Layer 2 of a small transformer language model trained on English Wikipedia (13 layers, counted from 0, width 128). Numbers have three digits each and are written without spaces.
In attention head 0, each number of a token's query is one row of weights dot the token's vector x. The head spreads its attention over the tokens so far by the softmax of query dot key.

Query weights of the head. A number n stands for (n - 500) times 0.0015.
q0: 377488334515528589475379400464607486452600707627626497365666612543672513561514637430597328463610470576347523527530555511657495376561459529455636587473367567479320297468488469311503439492484452500419447564372389552595468529529458547464343464497379563433553330431532562534662527384427514314665574656498603464463539587426498412415435442519574426522324449688379494532517503333593393421339
q1: 400352442600472210640578289521502578518524544500500756488644583607569459690494422518475522501464494548565525561676385555305543517355479561499521476606434676594353416431589547456491301397646537396358593476546471428516576613520481413472538617573559479474518483626652528471432627394298541477530619487427436440416542560443516476499494450608481469559632431552465549449425521377401474430456
q2: 556711581532475714479525618494371451550530328451373452460415371461357361437379541487482519399369629636446360635465407527643576410466604454577446456439377340351748569640463564521575620600443374554521572529397481588348516206455478578578488469487493323421553382482481258408559292522490383532575441500432500386639596595355550649552579560625408420480444489415560439490570501484509551689549
q3: 658481484386625735450378610565451450566441299526501347442498520410439426492439558545519550475513613625605450617567376545531491451580615546397559607483525411505616494569395629533426487493358539656525365497566487492536581429509642791487471533496444510503568421605618440471581415485490539477491460456427494596380540533429565475477508489651426586477391529600331529470399641539617513659500
q4: 491549572537566389493557474439524442491308544448485462387583477508480572543454613334567425383550525646577467456432505440495477553505553361559439562580619476629446487619666528434421441448543631488317488461460535289537591395583578361275431515430505379474657497658409403547435506435341405479550511500515590409612697640470343526342384647363465522405505480505379619607457600392513510569601
q5: 462624495543458537572254584326519442588533408459403454645500461486455471512492544549581404504471418438471441578610440441466515448539605415697590504460498434329599638609465532390435463540490567630426580600600727587479465423528544563470557502513640580518435482338453314595519409404431444621485472463543436612607518643447691384529483331581385653574442675414494304366486475532515416628615
q6: 544619498322456682330516666434475543547530397470474559603449567470573597526576515491579588620466480382547317530638482422669565141496581425498486599520460395396524646461436632452706480417437378697609473552588444452505538490436508459665561601511340506532428439558474591404466526592600536577600471554551544477636534511394563529435664365492271327476422491543535506407602442449539491402304
q7: 492489559525325496544736635415517562448501515345492560458552409667571634569485464518512481379504454582429565390471456613562516558452511637499554452421467605493282504475514432422468388610473497643501521457495452615540476485418496498583431546509419486521550497451322478541609521514395423414564401542450503560347601568484600604692551519470516358527537352568617561426436474516424470504447
q8: 693415486426483794589206547433350474577415385308524327684582604455520592360504554597482678462532388397456461613560705465514600520400450464596418337471330307491577533434450580447609966268484339654583582599574703570415563406446369281835463581436438532377495342627474371436498322553559562467635489649484439391365335517695653388395467541453524495410547537469552605416590699412508419554421
q9: 475441575437444448501591396701560422513609720519577595474792580624502540527446410566430436469514355440519462432405556380490653481386517493536527384528517442686385535396526372637379341497568615562581417469521466332433449573440409449348379460575438594510450572435549598535506502343457471387611557423569496512540518403439388324550289526526476484452548475471394452432472436462569462574556
q10: 315651419529623372461559489388412418608550599527421603394503608434625350365476530597315508589504493391669393752512412599539621546521339587530561486600626332552595459603705545444580739490339463390504464568391502634444534602530382538543525575526371678448397561552441542528538407500637570601400671484529511623516493443547405475344548529501563573473408573688423399509420622491419636514539
q11: 566413576621533513514476561581473466497497449519564607486500717479545240491496603480455642522403543302584517485577461511401413501430443449450350302550709669459749363583545392534521586512642508308604519514446629617441556491570502444492446429490493460447573533524669452349413549439436580429432685546380577551480390434521464509419579403503389539460492609427475684629639624452450473582582
q12: 410428434386453570380397404489563307436466466624438583651518606574481541603583420486480650483574399553448634428442517521490531520470543424614570459531670410606384730532441500610474593461529572505471461390494562400446461476568592485396574734540311400509442417477693509643496360428588412566334551559475619431476406569449309538604492367659415413574458394676489531502551557597631563487587
q13: 353364592566652311413463431337677609568503584433666543376504422319552534478604311526445504690437367416680368585393313467670562501259293456336605607537643385460391647632439573559447488533582543292445453489509531266542607495289278483487517567523360631605591575515557573450532720444554464474370487359551342449556548285326493515452512608436566414652691609593630405669555309373531517377479
q14: 434478590543479475464691472581603567506418396513586496509535369519533750592523558344597501519556435454482480377424533385508575482397608567499437436522590564731519614472671505523424525549609518357428606601555474494583667474417549593412552487477409426491531411492531486571675546479332486613554482502576539659548535457609519522547532507629559453465371432551540432421571347433383300454511
q15: 610545521424496744478572426670489453454556539494282487490580437588507481527438449475361622439524609527403551529491741531452491517723647476471486510470469531354754282459601385396559608401473455534628612531523579642394448529569609522487299396515582466448615433321510618491577329546612452461513451617506493426522533680556441551431416469515356565408443301510421513383535675667420526583565
q16: 509374375301415403402391445651441498509458525443583325402591585372659501530440607410366479736639473495438626531480534528595486474472441403396643584585564635624370419519694533458627464476552610537446415394441560619553358557612398502412540512688457489479512561477400659517540445658512481459577827729642601523385297482597350394491397536454592416346469436609430507490362541545385405406414
q17: 386375496562517466470585371592482463421418482486441485480530453466619588435439468459359553572695522534481546507592421412642566489633598437361619445495653518504460552411473527439520565557486615491368440439431453508597503592451608573460591492516460650446430410565487486622412532538472448439492751594542541495355346441420361492577536497533457444376597515385372480407551558506416464388542
q18: 584507398604568383539337597414488473489572536563594605568535442513461424461458536455547410536468503457432512490537381569480489442377362477661603602494536561456284554418497601469464414562535435499430554671519470319473509403498480471453515542495439610465678497394496539404464493385512433522487553480489449502565690466532431605454527632602610372426592468626512502417453501424538578533435
q19: 421500557556598501496506249455463447477426689509672597472432638460494499585583466483575489377495481545615536547345581537355536543552396465382537506576585553549249514448470543517353405690462586365514518337497440495331562551709371389430521546466460515517585443415577482573490531475379413357398627557554390641553638442462332604540422627482571544591540464495487485353561432435353478438559
q20: 349448533485559576472633502434570464494470462544589535265386430393468564368484671513648569561453448443574437561315591639481380466282494480336475483418511564406503602455539555554441352631532534484544478398512512485475582655696567658525395523564500392591489540424489636534425516595378434536427476495408396561468460455382587608477561454586587581531632434515553531429582457720461543373479
q21: 574676469505560474476314629450456541521432343450428332505676350488472626463445409412675416568545452512541469349481565472377311513514458498543449485548453443496735441521507592553595352577391311528583428633442512490413529277376511567470413360460380548401526563382479377554427594367434520497481356542530597523586547442508614502379390517599453448610512543457614580450570444449588528509440
q22: 397469592455459552423661334511649441437346559514505597541519545341593581393582540536459534525549566636592563600569438484452434406447375514574461383370632448566448508513455524553468462559312470459631510395601593478561487368487426594401460653441289549544581393505414563541636701551593396452516503463516422479577430450587313606623494458356671629466411502525472520598464562466387573640572
q23: 558533504507520613557485610506458561539444465466565449566664528301589566481434639527402492671477436455533566437512473537384465679560526630414682434426663480458599555528445430559449534580372724375521519534386590476671588320380437449414603610449551641462649524481478407517581501552434551490306475472534428445502425309485350531471317434585613552390634617295580403619369545449525534546607
q24: 391600484618502546409470388524689455459589374565363599450481496521531403416496620439464565525354539430506423597503494506670413482294442470357494495530611536515619423556545520469524689551390545495399358519561538495586654407596499599425520443578487426444350494474497401529552474421578575431502547509518560529513483587544372605408479512624428652400400442454513310451472602464549512503530
q25: 632432555499589495567600574564614501460390524502378590371632503474474369472523303411441540558598534481594530409653455567582495444553567388583490635514567482533534401518564439413375409482468442602522440409487471506535483559496530604428423415569566422651616548701522688502487470555484515477679477559495523605606441487544391613406589637605540483568434399531630463489439481521552491563511
q26: 742389470410628535487285580562498311396665402624430541535375525660419281408474565496519567390513373334546600502659582339587470328606546524583484380467471434547659465463463480465619794374515399569548413482600551621369530636543625372655450593495394451415598404546451447361373344538688518461632475502491409522447502741562560463371473533264606409396670438449571587443602525374434372492373
q27: 528558488605677450428670535556378454495376638438593376478642429520448466538467573523490495484553519503437451499431378599462529495616446577444635509474646496333503481561468406388463416621463299564438451457491506496578533363414411414489440595462619577529412427494501329429548462462506463390555607419453565557567387535538520501564401475705383469412558563410582608565596598483478473658629
q28: 623495650502524455483517446468456380639460661278755540477450462447533398553466603523558516575498537389546471436315401461609458400411408582399524478517535503442522545602529576580489343688425502419493504479365450493468597437418414604342583520420501425582584510514427513515447464452442444350519410604386425440560520329390269636456203432511394369591660307310634497487687495419596555522598
q29: 385412424518556613490571427448368667449561456556395615462520670505447356454503398568422679435576494436498512504476379537475447501491465502291563511531294533455510501363482643510492489383622379485452455596429398582573492503528656608427554733496451463598562443592533587512633471494460494519393294532416347591421546508476678396433662583459490522472372643460583634570434496588404555402575
q30: 381433748567538460336597472315507645453504242392605602548414449374489645492557540552482584564483405483481528345462605466457494510569490472499524607423538579537408645559565423652528357510558595363416381526456450418658453617502312506520543328454414548514656527440364436284367596363493481586563449743519365600489598493429348528499467533529403467602585523425511484539466516423387537488492
q31: 579400501466564570555480582465448333516479548538564465483352575410496319518480656498592404415522626525544590511644357535473386570589328423527544524557511538449543324458641723486453478427506449477558624588577566435494519306555319415636427872532485596459714637534481546502634512526313630572427480538449307431492459418403542406554510414687404617573700387635524544614442441501514660620472

Each question shows a short text with each token's key, already scaled and adjusted for position as the last token sees it. A number n stands for (n - 500) times 0.00091.

Then comes the last token's vector x. A number n stands for (n - 500) times 0.0031.

0 " Pierre": 441510409379411480577640589621521430512673543592601503440456581630575456450501634563492617476507
1 " and": 570580404492632456414363626569643535466429522487499534529505546601552538535374333532508248557495
2 " F": 506457414414384500490533736530511353456536552533540542550632512429512364541540498539541444610613
3 "é": 507566435480407521525540354620565447434629613613486473208471667447547539415507338682415544618644
4 "lic": 395282403462335527454558206551585534478697524437634500584535482454644605477418400573670590411546
x: 554481588547439615359380604305619375410572335526591372671482513598485590436501587604597457511621435389425351378407566494549668537384604563693374517482507368555617656658508702582638675644610469553393520420393613521574450551521602293430386523340504634409395412490353595433385516374596426501570703657521422616330538299543639516435513505746402520400452464576601554393557457627443454544409
Which token does the last token look at most, and with what share of its attention? 2 " F", with about 30%

0 " ": 344434513440588471518530637467425480416487467519433554587398475608384260449621458498468591497459
1 "200": 494567541605511604292504598538292656679120478808386572595642525379406452626676708577409466307578
2 "4": 474533510624537569393409224454508548475504592578467613426439422287480606420491485470515439480496
3 ",": 447584460552534485448425555709638513455435556503553569459439433285695571582415502517569393568439
4 " Ob": 353358633481387523516445704545649411495462614539586533390581525341499303484483482555502380683505
x: 524554545657466592397329407430728428545577697609520431514491473329672392382602425560626624421476500483570462473450649432441450521219335568678482588586529379285609531609305448504434721447525557381510473497601540596646568575572633484451474467457518444530413501370498655473708409670574592477435587390403503512415362497458323540787369546596460649538517445442565545581521574496515386612490
Which token does the last token look at most, and with what share of its attention? 1 "200", with about 30%

0 "ats": 561505647563340453479607474537696407612598597463727504521427471566435483512468540467511556548480
1 " advanced": 510418706682172515398474507442697551479431594508455507458377433485363425516501536406422479326497
2 " to": 462484306376519478522402522387627419391493572615479586457525580513629691604431606610365427587520
3 " the": 478565575522643582640455634367398546554408478338379407504520550629489540669541462412527287590404
4 " B": 478529628530346613522461704417633525456344589509462541466529461452414406404524460463514290612459
x: 420490439555446448609341423454728498363573631644497423488426426150633567453513440472572462532410504561434508576553661602664402438129660487524526541392393458566646474510471616424490796485340581343501511534465531438631511353514433421441614699533468529461368427375693663474531457477475537491259518430530588565465294505514347439675306504502694551348353439501531435597487521486387464494484
Which token does the last token look at most? 2 " to"

0 " to": 527577292408558520480411542399544446428429513635472508544556591478591667565487549600351478504572
1 " power": 410444487490417584587492332489545485514537423250503469533479544589402588362387541477446584462490
2 " in": 459610307449255565505483684435662404372606552634551589445453537576745564655327506399451409438456
3 " the": 459536565539646578618460638367350531536411465360418429480536533643483540645568461389532301554446
4 " f": 314375433619351532555440574483465543442521589622437510580617416454424237626579505667703508462647
x: 475606569610484454369441546554715352459429626568425485362515533362480495565415463594562445669558367456373479420401564534410385494190709340672389490307464376479493457656345461546558685345379425299477464509388432593396423649457662456447613503536513563562523444421652603307467463530550588377527718501544530429650490436494252422410517559449371593335489250480442517620630427444534421612333
Which two tokens does the last token look at most, in order? 3 " the", 2 " in"

0 "ed": 568461464540509528390410416497572477426444418433429465412404392607441537473518423637429515422471
1 "l": 582378522466567528358458396505503513483518528449409531516604538502425545556405303626447421363599
2 "ock": 467410459483442497516475277488542501507675432316567536506495564638324608486399252593458511427519
3 ".)": 352669522500459549512558757815531666591395593806423615463205424421615614447416710394470612387291
4 " F": 472419422383388501520527776490496338446523538515471453494574498452513399566562503502542437605612
x: 252708493587422517543440451340703372499492555521398445340474483273617632411465389464583401461486345509354511535554662558539414533241434449583371526515700409405586473528354442484546783484436566333478473626314530507529433400489526490558573479555420553549513499434539402490427421398618657582494495578532593453540386462542238526531388617404505608378333386471486450705461553567515375608409
Which token does the last token look at most, and with what share of its attention? 1 "l", with about 20%

0 " Q": 539500432573401443632591608516508438335544561491672569497566639447566371288508592474605341810500
1 "S": 339571504521461599513639347619622457511578665340514554623527556458474336429481436342526522664403
2 " |\n": 066361633607317664751566695546651520419517498468278507271304579355469643600375569624387413607558
3 "|": 548571351665628749818298793390357584515498467515513472459421314777552736736371371506432458238538
4 " ": 559517465404557461555675586434339450445435388438593341587381566605375242429614426558497653458480
x: 580502562248468770522131630290457548411564492345370420576437524406455701582446501522551489470537560534445597525531705486396278517453552443527384506536443505651661479363501435495710502504460580510587504557518429405521530484631498451421481398610504369485582527500684391524363486520494503528332639548430371358493577541403188627468392428351393389464726364492389589430387488555476532474423
Which two tokens does the last token look at most, in order? 3 "|", 0 " Q"

0 " P": 580478492542392474567550712479630430400446577490518468501512649410561357506534621512580387657434
1 "asc": 498457580639478463523430306455648617456688525376427546572571460502469375579687604620528518551634
2 "al": 696533577446689468494435136544453591422644527440533577513743585536566665489506256675552460527589
3 " eventually": 482424487623407491547380632493641602344516509420471503516490566341433471433425418521345399544370
4 " begin": 399485540519443509366448422568657479405604526313611450445541476337528321451456506579446493493413
x: 574506585449430440384594505441309392540372702509500458641404603783512585509458654530455514521643448375334510427572647508465430437350667387566556478483463676473698303467565418381466564461900476554497607403509622414481581290514471612595355506613579535544491517421374434491516336377533575466586401649505402499558392694587556464479459433817149615384437735532547546461724509577519431617668
Which token does the last token look at most, and with what share of its attention? 0 " P", with about 30%

0 " his": 479438480496531429491543530484653417489650430390469581528544392329511521496399331462499359696413
1 " own": 512475558521497567393458446530664469479598454428515585522505445435406492501317321431353383576380
2 " family": 493528471379414440374432650507619442486357478564511534504528570472489601598366493541438410464370
3 " as": 436663429292517532557469645480560466473492608746531561436610539541622646484398456579474462609465
4 " a": 492507537574636513495498645435556516565564548490514461472525560554546574489468416439520415636483
x: 537464469573560346499480321583634473399620417634471480486583469540509385380479572402476438552497452481385626326536737504619538360551548648664464321303433492610540637402433402466506630376237447716433558566513478482525488493379615506558466554511586614446477644476541384600492265336483514423615686484321612422319553753629334460441669502474457615477385371534477676449383638632421496578395
Which token does the last token look at most, and with what share of its attention? 2 " family", with about 40%

0 " When": 506522436424523649578459681635587443502492508627651483537524526547569431466350528595492662407386
1 " the": 436444519516652578584454589379396557541440482345567415475543527569500551635565458445538323579410
2 " Pan": 478567537446428527521535617528680525519433568512495488524573571345506372536502438552448423632386
3 "-A": 621495466435545475420496447448702410405418499494440592392520695379423408364504457517446412764481
4 "f": 474474456407476471421434353608517555373531524452536461363611526425416321469540362637485461558665
x: 522504435554473321380384506624661279484484534314639503493445447587471665340503686595667416419501462553508479547524595578397491439273514506601246424329751524451544651614475553435649711391519638330497381616510432533446447534447588592595654484454509530522632499553498588428389516487513686488380497474623488545672289495547292550452566458498510505370532385423400539494807456442528463605332
Which token does the last token look at most? 1 " the"

0 "z": 537503413471519360413470300559508491488552634476448480529599561398539584448574402633464428508560
1 "l": 573409510476564511373463379524505518464515538463420527529641532482444517566408296641461393382612
2 "ia": 521450383520570448452496212504452476518596716579546608425458685534487632490571349627405499572540
3 "kov": 541512315429352540404612405528415505734571577328431442665507524524426565419473403389358496409372
4 " |": 415393702610560684514417845420468362370372501627564534440438245616526815575314444329158554433352
x: 425491489519534403589589421564607464418470648545590391485526523326335504450503459438610649572537407573564402558410630351241498297520531434630468582455314434548476509435627549187558606556514527836527471603580423479342626600421542595558463342541573368465531543437621510552400308317475481600618381629460639443508352532506786482475527604485516416498420382392376490693413446708463440335538
Which token does the last token look at most, and with what share of its attention? 4 " |", with about 30%

0 "|": 497469350527592826794350810357376557515438419608418497559324273709500783659300457505335556204589
1 " ": 490334522336587525568640611401310460451438355483396536566431523637364291429593449558454682412530
2 "2": 457587509492547459428448269510522544451446425462477501367493360333483572438513490434441454590638
3 " |": 519428647528586671497439700454352405392359426566701536378482270473587743526371395427239615429405
4 " Jonathan": 539566610365598489580580598541565504495593500416576504531371558568615566429551687435504695524454
x: 362675386476539562494394469527371604300539533752457455459439437318468383455492321473518584457396563529564453523553543422458643489733285385518332538558740389497806483572477538683492756402337403610526441536334602708555528415509637451486378718524560418445426527631698498638504467611570509428493658352534465457574342465439790598469316431717296507520322472428473547632330409507435456408492
Which token does the last token look at most, and with what share of its attention? 0 "|", with about 50%

0 " assigned": 563428484458241501621452456557662585539522530194609454508421323543400338467429579434385623429560
1 " respons": 425457589507277475602619599529498482497509545520513378578474388503444307507466725446434504595463
2 "ibility": 522490421562472388484564218628453521497532387271532513505355412573475510272461589351503682483565
3 " for": 396513510336413569539375663368638470429510555648375599485440546589653628534419664611350451553524
4 " foreign": 563419555646448632517632487491548473607552656465438377689633295576335489496307505446342369486483
x: 553617530483502512575597533673445512486564294730576517481576744301416478555411346496410618311604530491389333407677480453612437429458490587522384462600273428319423324537348588617562585488673358574427457396441617508672534411523468667445395547525418572541309369411438499407501421525434673436527721567480466489225403786451429174392550570515301637487426518341501546471367629425450397298374
Which two tokens does the last token look at most, in order? 0 " assigned", 1 " respons"

0 "ami": 521538551569616481479537400457546455538704576418561486649528560500462667469328532638480571441432
1 " It": 473553473549611372644364613382509494640430445377503395637470530536476385684404435424511339647400
2 "ou": 503488353444499316425547317471518433436588667649518409478589522514522570531499207571443424593692
3 " was": 614553512498569561493537652578587487443606454557558422433631482464572540502568587531378470526427
4 " elected": 542627521405393482588420585483561557577326330426430569522566478460410344555533531522447607503555
x: 471733526471418456533442772475354401583556612549369490527363512255336472387355522458317515550569507387489406661574444369470433237514621359552694615407447601437676388633575546455423515468569471498526544542573443569506440422535458724680496500602677512474426485486615575702427449358576514427459452622550671450683416632493549266513668469502363444508322582370390533337554640391459462540239
Which token does the last token look at most, and with what share of its attention? 4 " elected", with about 40%

0 " for": 542621461358501547523359600425595500447504542624582360576609531496667602443451563621407494664453
1 " Foreign": 546459559614400488369601460497553340710585557485383627626598503603358533485529336430391459418591
2 " Affairs": 586413388578512543478482456522445454575582415471392666375549596534479762367425523406437601616518
3 ",": 429558457541523477417429655633605453458399573561526538442425437387640612526381508440560382598430
4 " Regional": 416537501479396537463570478442535416668503515524548565624675479547421545573512469455301427357688
x: 487600504603471399569562563238303528525669262603466494530419461360429498335375187510573567538588596466477514616535479370603490410399508645534397513368473416487297378510650491368624730592468404712344524538484450564566484390523384521480469556533551527463204453518452667552488311455654645524499550404490621412399470661440424447421465400428401593457483431328485419392404630496528433519295
Which token does the last token look at most, and with what share of its attention? 3 ",", with about 30%

0 " w": 593467598638431459494410496462466596378492554561313591501517438417420263504533563502640507560612
1 "ed": 555505466560554504403375321538599525400458457406472457412440419562475506478540429639423509461482
2 "l": 626368509438568520368453378518522526473521551421493462521603546489430525550407307618449428382593
3 "ock": 443406453479451493514463270497554520500667457290497475498506563635319604488400241571434517438507
4 ".)": 497569521538475553507549736807519669575380601794343687476225430418624617457423720389477623396293
x: 524401461375508634527471376659615592404363754487498373510530515480509481394544589468516600531459577497559457537465436584410389510668801434465550523518486447582570450479616683467578627337397214657614405450425482615477260668548629457403454644526572294565493297615409525673524438466626443587694390505544530565621525559429970610358660421297320408505547511466339477619273488569510599305467
Which two tokens does the last token look at most, in order? 4 ".)", 0 " w"